Layer 2 of a small transformer language model trained on English Wikipedia (8 layers, counted from 0, width 128).
A neuron's activation on a vector x is SiLU(gate . x) times (in . x), where the dot is the dot product.

Input weights of the MLP neurons that the questions are about. A number n stands for n times 0.0026.
n20 gate: 17 -20 -1 -31 17 -34 -36 25 16 8 -16 -76 -43 2 26 -11 45 36 -2 16 -24 24 -40 -4 20 -21 -33 2 19 -30 18 -15 27 -33 -36 19 15 -18 -13 -1 -2 8 -30 -30 -2 -25 1 -24 2 -13 10 10 36 6 0 4 -58 17 13 -42 6 -35 -25 -11 -20 -41 -44 -19 36 -4 -56 31 -16 38 -11 35 -19 -4 33 -2 -6 41 47 -7 -8 -3 12 -16 5 -32 6 -7 -41 9 -40 17 25 -17 -9 -19 -7 2 -30 9 29 2 -51 -23 8 13 29 -5 -21 -2 5 -31 2 -38 -50 -42 -11 18 -14 -10 28 41 -35 -1
n131 gate: -18 27 -8 23 21 -27 17 32 -18 9 -1 -26 16 12 22 -18 17 -38 1 5 -18 15 -9 -55 -40 1 18 -9 -9 -49 7 31 -17 -19 -17 -1 10 22 31 7 11 -46 23 6 -1 38 11 20 6 -19 -16 28 -42 -42 39 -1 -26 -10 34 38 -24 -15 31 -9 6 5 -18 8 -13 26 43 8 13 7 -10 -29 10 -20 16 4 -14 -15 17 -42 6 19 -43 -36 -24 -1 21 -32 -39 -26 52 5 -10 48 -44 68 12 -3 43 13 35 3 4 10 9 -12 6 -3 14 2 -3 8 -39 -11 15 28 1 -16 26 25 38 -14 -2 9
n219 gate: 15 28 -8 -9 -31 5 -47 -1 27 48 -4 16 11 52 7 -74 11 -18 -29 -10 4 -28 -7 24 17 -37 -28 -3 -18 11 37 -19 -15 -32 -25 41 -6 -40 -29 41 -6 -7 15 32 -18 -2 -28 -23 18 2 81 -28 -42 2 39 7 17 49 -1 22 27 23 3 -23 59 -3 5 31 -33 20 33 48 5 -59 -5 -23 42 -9 24 25 3 -35 12 -27 -42 -14 -15 14 27 -9 -20 29 -58 -36 63 3 -51 -2 -52 56 33 27 -42 4 27 20 -1 -11 29 4 26 51 -32 7 40 -16 28 -2 16 -10 -49 12 -22 33 -21 17 -5 -18
n293 gate: -27 -16 -15 40 -44 37 10 12 35 43 -4 -18 5 34 -1 34 26 14 6 -7 -7 -30 -22 -29 -27 15 -28 -44 11 -18 -11 20 1 6 15 19 -13 22 4 9 11 -15 18 -12 -18 -11 36 21 -13 24 -23 20 5 -20 24 21 23 3 -1 2 26 15 4 -11 -4 -6 -35 6 -48 -8 10 -10 27 -9 20 19 14 -12 -33 18 -10 30 2 -2 27 -42 -13 12 6 32 -3 -23 8 12 38 16 6 -6 7 -34 -16 30 14 -52 -21 -2 31 4 -41 1 -51 22 24 -28 -3 -18 -28 -43 25 5 13 12 -10 -8 8 49 14 -2
n306 gate: -31 0 -31 16 -17 -9 -27 14 4 9 15 1 66 15 7 -10 -45 -24 28 -3 -27 -1 -17 -37 10 16 -19 -10 -24 1 20 10 14 -35 -25 -17 47 26 15 -29 -31 29 25 6 21 -10 19 7 2 45 11 -35 -4 -44 -5 -5 -11 -15 87 69 -10 -21 7 -19 28 23 13 31 -34 -5 -34 -16 -27 13 -2 19 10 7 -17 18 35 -27 5 14 -66 8 -14 11 36 20 10 68 -7 16 -13 -40 -22 41 54 -7 -6 38 -14 5 -11 -3 22 -15 -12 -12 -13 17 -12 -13 13 48 -2 12 -2 -25 -40 -31 4 -5 -14 19 36 37
n309 gate: 17 20 -1 6 -27 33 -4 18 15 18 -4 -8 -10 6 24 12 -47 -35 10 -10 14 11 5 -44 -22 27 24 19 31 11 1 -57 -18 24 10 4 8 -4 -4 18 24 42 -1 24 -9 19 1 -9 -4 1 -15 -12 19 -6 -14 -1 2 -1 -28 -6 -1 13 15 19 -16 -11 23 21 -16 -2 -7 -4 -36 3 -24 -9 -46 7 -10 29 3 -7 -11 15 -37 10 36 -1 -3 -19 13 -7 21 -14 -10 -30 -4 23 -2 -23 37 0 -16 26 -30 19 -34 -21 -9 4 11 31 2 -52 14 -8 4 12 -12 49 -45 20 12 -4 18 15 -11 -13
n20 in: -3 -39 -28 -6 66 9 -36 -25 4 -7 5 -9 -7 -3 -2 -14 3 -8 -47 10 15 -32 2 13 -37 -5 -56 9 -32 35 17 -14 -1 -11 -43 45 -31 6 -36 47 -1 -1 34 -1 1 19 6 23 31 -19 -7 -19 -15 -27 -4 -17 40 -46 43 19 50 21 32 -15 23 -41 19 18 -11 -1 8 -25 -8 -12 23 37 4 32 -15 9 -17 -20 39 -14 19 -42 -20 -3 -19 13 5 9 12 30 50 6 -35 35 59 -8 -3 -25 -14 -21 -4 21 9 31 -4 0 -1 -12 26 -15 -6 18 -22 13 17 7 -8 -18 -10 7 3 -16 -25 17
n131 in: -21 -23 -3 -3 -8 -27 -7 16 -6 2 -6 -1 -29 16 4 -6 3 -25 -15 20 -16 6 0 -5 -2 8 -15 -6 -13 -21 8 34 5 14 -1 -41 -7 13 21 -14 3 -24 1 1 6 -9 11 -15 -7 -3 8 9 -19 -19 16 -4 -32 16 29 55 -3 -6 -9 -11 11 5 -14 20 14 19 -4 3 -26 -8 -22 -44 11 -1 23 -30 -20 -8 20 -18 8 5 -4 -5 10 -7 -20 18 -8 -9 26 24 -25 8 -20 27 -15 -16 6 -3 6 -7 -23 6 0 1 -5 15 4 -6 -3 26 0 -10 15 15 3 -8 3 -31 9 4 -15 8
n219 in: -8 -23 19 -30 -22 28 -15 35 -23 4 -43 -47 -20 -15 -36 16 10 30 15 15 -29 -67 -6 -28 5 3 16 1 24 35 9 6 15 5 14 -26 14 -7 -21 -33 30 -13 -11 -27 -53 27 -1 55 5 30 -1 -4 7 16 3 -2 -12 36 26 9 -9 -59 14 -34 -25 -6 13 8 4 14 18 12 2 38 -18 -31 19 33 -25 -17 -4 -18 22 13 23 7 13 -34 27 -17 -19 -19 -16 14 -25 -56 -12 18 10 -27 -9 17 -21 -1 -26 4 -7 -44 5 43 11 -15 5 17 -16 25 -2 -35 -32 -13 -15 7 -26 7 -95 24 4 -8
n293 in: -1 -4 16 10 1 -36 2 -8 35 18 14 -40 -7 -15 1 32 -7 3 18 -15 -7 -37 -8 -4 0 -1 18 8 3 -26 -7 13 19 25 22 -15 -7 3 22 -18 -4 7 2 19 -15 47 -21 10 -8 44 18 10 -1 -19 32 -19 -29 5 -62 -5 12 -22 21 -13 -53 41 -18 -8 -13 10 31 -30 10 -19 -27 -32 -25 18 -14 -11 6 52 -28 5 9 -16 7 -23 -10 20 -25 -14 13 -19 9 11 5 -5 -7 -8 -39 -16 -11 2 14 2 34 -32 -16 -10 -46 43 3 5 18 -3 -36 -29 58 1 -26 9 14 -23 11 -2 -31 8
n306 in: 1 7 -25 -8 -28 -15 -19 22 30 -15 46 9 29 9 -18 -1 -33 -52 23 11 -32 -21 -4 -11 14 -2 -11 0 10 9 10 23 32 -12 -13 -10 32 3 -3 -10 -7 3 1 0 29 -8 13 -16 -15 26 -10 39 2 6 17 -5 -31 11 40 32 -30 -22 10 -28 -15 2 21 31 -29 12 -29 -4 -2 1 -8 -6 10 27 -35 19 -14 -10 -9 -9 -10 -15 28 -32 29 10 29 57 -15 30 15 -10 -11 -6 23 10 -4 8 4 10 8 -19 6 -6 -37 -6 -18 -15 31 -10 40 41 5 6 23 -26 -5 17 6 18 6 55 52 6
n309 in: -22 -21 -5 -22 7 23 -20 -3 -10 22 20 -23 -8 21 7 15 13 -7 1 8 -13 22 -1 -6 0 -26 0 -9 -35 -14 22 7 -4 -3 -13 60 -5 -5 -2 19 -42 36 -12 41 -23 -13 47 -1 -19 47 -29 36 -6 -13 8 -27 -22 -30 13 43 -1 -39 7 37 -8 5 -11 13 1 -12 -11 -6 20 8 -53 -9 9 28 -1 37 -11 26 -10 -8 -37 -8 -16 -40 -33 18 -34 -39 -23 0 -8 16 20 -8 -1 -5 -30 -15 39 17 -9 -2 35 14 -41 -6 -8 -10 -12 -31 19 2 -33 19 43 -13 0 48 -33 13 31 12 35 8

Each question shows a token from some text and the vector x that enters the MLP there. A number n stands for n times 0.057.

" f": 6 -4 5 -10 4 22 -4 -17 -27 -25 33 -32 -22 -21 11 12 -29 -9 -53 35 -4 3 -1 30 0 -1 26 12 -4 -4 29 -17 12 27 9 -45 -42 19 15 -17 8 8 -21 -2 -38 6 7 6 -33 -14 -8 22 -30 -11 15 3 -58 30 -4 26 5 -20 6 -19 11 -10 -14 -15 -8 12 -19 6 22 22 1 -10 27 5 13 5 0 -23 -26 20 3 -21 25 22 39 -21 3 2 -15 -14 -23 -12 7 17 -22 4 11 13 13 -8 32 13 -12 -4 -17 -14 16 -4 0 4 -15 28 -9 14 -29 -13 -8 -26 9 6 29 -14 17 13
Which of these neurons fires most? n131

",": 28 19 -3 23 17 -7 8 -17 -15 -23 5 11 -24 8 20 -2 12 -17 3 13 -12 29 20 20 -29 14 15 1 -2 -1 -3 -16 13 -17 -25 5 34 9 -3 -25 2 -32 -13 -2 -24 -3 -4 -2 49 0 -34 18 -8 11 -39 3 -44 13 -12 -3 14 -10 -19 12 6 -15 32 1 18 32 -6 -17 -42 11 21 -10 17 21 -9 -43 0 0 31 -3 -22 20 14 10 26 12 12 -24 -20 2 -14 9 -10 -17 -9 -8 -16 19 23 -34 -8 -15 -8 -30 -51 -15 20 14 18 -23 -6 10 22 5 -20 -16 7 -2 15 4 9 -3 20 17
Which of these neurons fires most? n293

" May": 1 3 16 -26 21 -6 0 52 -26 -29 14 -12 -13 9 -20 12 13 -24 15 17 -19 -30 -10 -7 2 -8 4 -22 -32 16 -29 15 -14 -9 3 -19 27 -3 -33 -21 5 -17 -3 -30 7 -18 -3 -8 36 -12 -22 -6 0 24 -21 -12 -58 25 -35 24 -4 14 1 -28 -4 -19 4 0 -4 46 -1 37 24 25 -26 1 -37 28 10 -32 -10 -30 -9 -4 -9 9 -17 -28 7 -10 20 -6 -10 -5 13 26 -23 1 15 -31 8 25 -7 7 6 17 13 2 8 -6 -16 -20 6 -13 -30 -14 44 -6 24 17 10 -24 -4 10 12 -8 2 3
Which of these neurons fires most? n131

"ct": -13 23 3 -14 -15 -2 -4 29 -31 -15 -14 -56 -46 7 -19 9 16 -42 19 34 6 -8 1 -4 58 12 -39 -13 7 -36 -22 10 -10 11 -11 12 -10 -14 11 -21 -14 -12 13 9 19 27 -9 12 25 3 -5 -8 9 -16 -31 34 5 -1 -12 13 29 34 -14 4 -5 11 5 2 8 8 2 1 38 8 -18 5 -25 -4 5 15 20 16 8 -5 4 23 -2 21 9 31 10 -11 21 3 -15 -16 -12 10 12 10 -2 -9 -19 -12 28 27 -5 -6 -13 -17 13 15 11 31 -9 8 3 -9 -35 56 -5 -1 23 -11 26 18 -29 2
The most active neuron and its activation: n131, at about 0.2

"er": -4 6 20 -16 11 14 -34 -9 -14 0 -9 -21 -29 3 15 -7 17 8 -29 -8 18 -11 5 3 32 11 -5 -17 -12 -8 -11 14 -10 -8 -23 7 1 -14 -29 -38 58 -4 49 38 -3 -25 23 3 3 -17 -11 -17 -9 -36 21 -7 -8 16 12 -7 -12 -4 -6 30 -1 -12 -9 3 2 -2 19 16 -27 21 8 -6 -33 12 -28 -38 6 30 -2 19 18 22 -22 15 12 13 14 2 3 -18 27 11 17 3 -14 -19 -31 2 -2 -13 -17 -6 18 -23 1 10 2 0 28 27 -28 17 -23 13 -29 -38 -12 12 25 6 -20 56 9 4
The most active neuron and its activation: n20, at about 0.25

" ": 21 14 -24 -8 2 -9 -19 -18 -17 14 0 -39 -39 -8 6 16 -12 6 -38 -11 2 2 22 23 -4 -34 6 11 -14 -20 0 5 -36 -9 -16 -18 0 -6 0 1 8 29 -7 -22 -21 2 12 2 -5 -15 -29 24 -10 9 -17 -21 -17 -2 -16 18 19 -20 9 10 -29 -24 9 22 5 12 -3 12 -32 27 7 -6 13 21 -17 -18 -37 4 -27 16 -41 -6 1 -12 -21 1 5 -13 -9 -33 11 -2 11 40 -3 -16 -10 22 39 -1 -4 -14 -40 14 -16 33 7 2 15 -2 3 4 1 20 -4 2 5 3 32 -1 6 13 -20 1
The three highest activations, in order: n309, n20, n131

" that": 26 -1 15 7 1 -41 -27 29 10 -10 -21 -20 -25 -11 -4 25 -13 -6 9 17 -23 -5 35 6 -8 24 -15 -7 -25 -6 19 -4 30 -20 -9 -6 -10 20 -1 -24 -24 8 11 20 14 -34 -12 -6 -19 9 -11 7 -6 -14 12 15 -32 15 -9 27 -9 -2 -3 5 -23 -11 31 9 20 26 0 -10 -21 -14 3 -4 -18 38 -23 -42 -2 2 5 0 -21 11 30 25 -8 -20 31 -5 -9 -8 6 -5 31 22 -27 -8 1 5 19 -27 -1 -22 13 14 -54 -17 27 14 -27 -6 -3 3 -11 13 -21 -2 -14 -3 -17 -24 -4 21 13 14
The most active neuron and its activation: n306, at about 1.2

".": 12 33 13 -18 4 1 -7 -8 -10 -13 -26 -14 -3 18 13 33 2 -18 29 16 25 20 41 -2 1 -8 -2 -3 26 -29 -3 -6 13 4 8 -24 15 2 -13 -10 -14 4 -3 -28 21 -10 -7 16 36 -23 6 34 -24 -10 -27 6 8 19 -20 36 18 -13 21 -5 6 5 8 36 9 19 5 -24 -24 1 8 -4 8 44 12 -40 0 9 23 -1 -28 -20 17 21 27 11 8 -4 -27 -15 -5 35 -11 -10 -16 -20 -13 -16 13 -8 -6 16 -10 31 -27 -21 34 7 -25 -1 -28 6 -16 6 -11 5 2 8 5 20 9 33 -2 12
Which of these neurons fires most? n131

":": 14 17 -14 -5 7 -11 -35 1 -7 29 -6 -6 2 26 19 10 9 18 22 -6 2 11 8 14 19 -12 10 3 13 -18 -10 -50 1 15 2 -9 -14 9 -42 -1 -21 19 -15 30 11 12 10 -5 9 -4 -10 10 13 0 -24 17 -30 -21 9 34 -5 -20 -4 21 0 -18 21 29 34 13 -11 -21 -17 12 22 -26 7 54 -6 -35 -8 -10 24 -1 -28 12 -20 -8 36 1 30 -38 0 0 -20 0 -7 -4 -17 0 21 -20 -1 -12 -3 9 -5 11 -36 8 13 25 6 -4 -30 22 7 -10 5 -22 -13 -10 25 -8 32 5 -16 35
The two highest activations, in order: n309, n20

" was": -8 2 7 26 33 -33 -19 22 -3 14 14 -7 11 40 1 -6 4 28 -23 23 -32 2 13 9 5 19 -37 -10 21 30 -1 -1 -4 30 -35 -8 43 -5 -17 -5 18 -29 6 9 -20 -20 -10 17 -20 5 -1 -16 -1 -18 -23 -24 -27 10 23 45 10 3 2 21 -1 -12 -17 -12 22 33 6 11 -18 3 0 -11 -10 32 1 -21 4 13 17 21 -46 -12 21 21 -40 5 13 -3 -13 -3 -8 7 -9 -21 -2 -14 -1 -26 -9 -21 -4 4 -9 -21 7 9 -17 7 2 3 7 16 -5 -10 -30 -11 -17 38 15 -10 10 37 -11 30
The most active neuron and its activation: n20, at about 1.1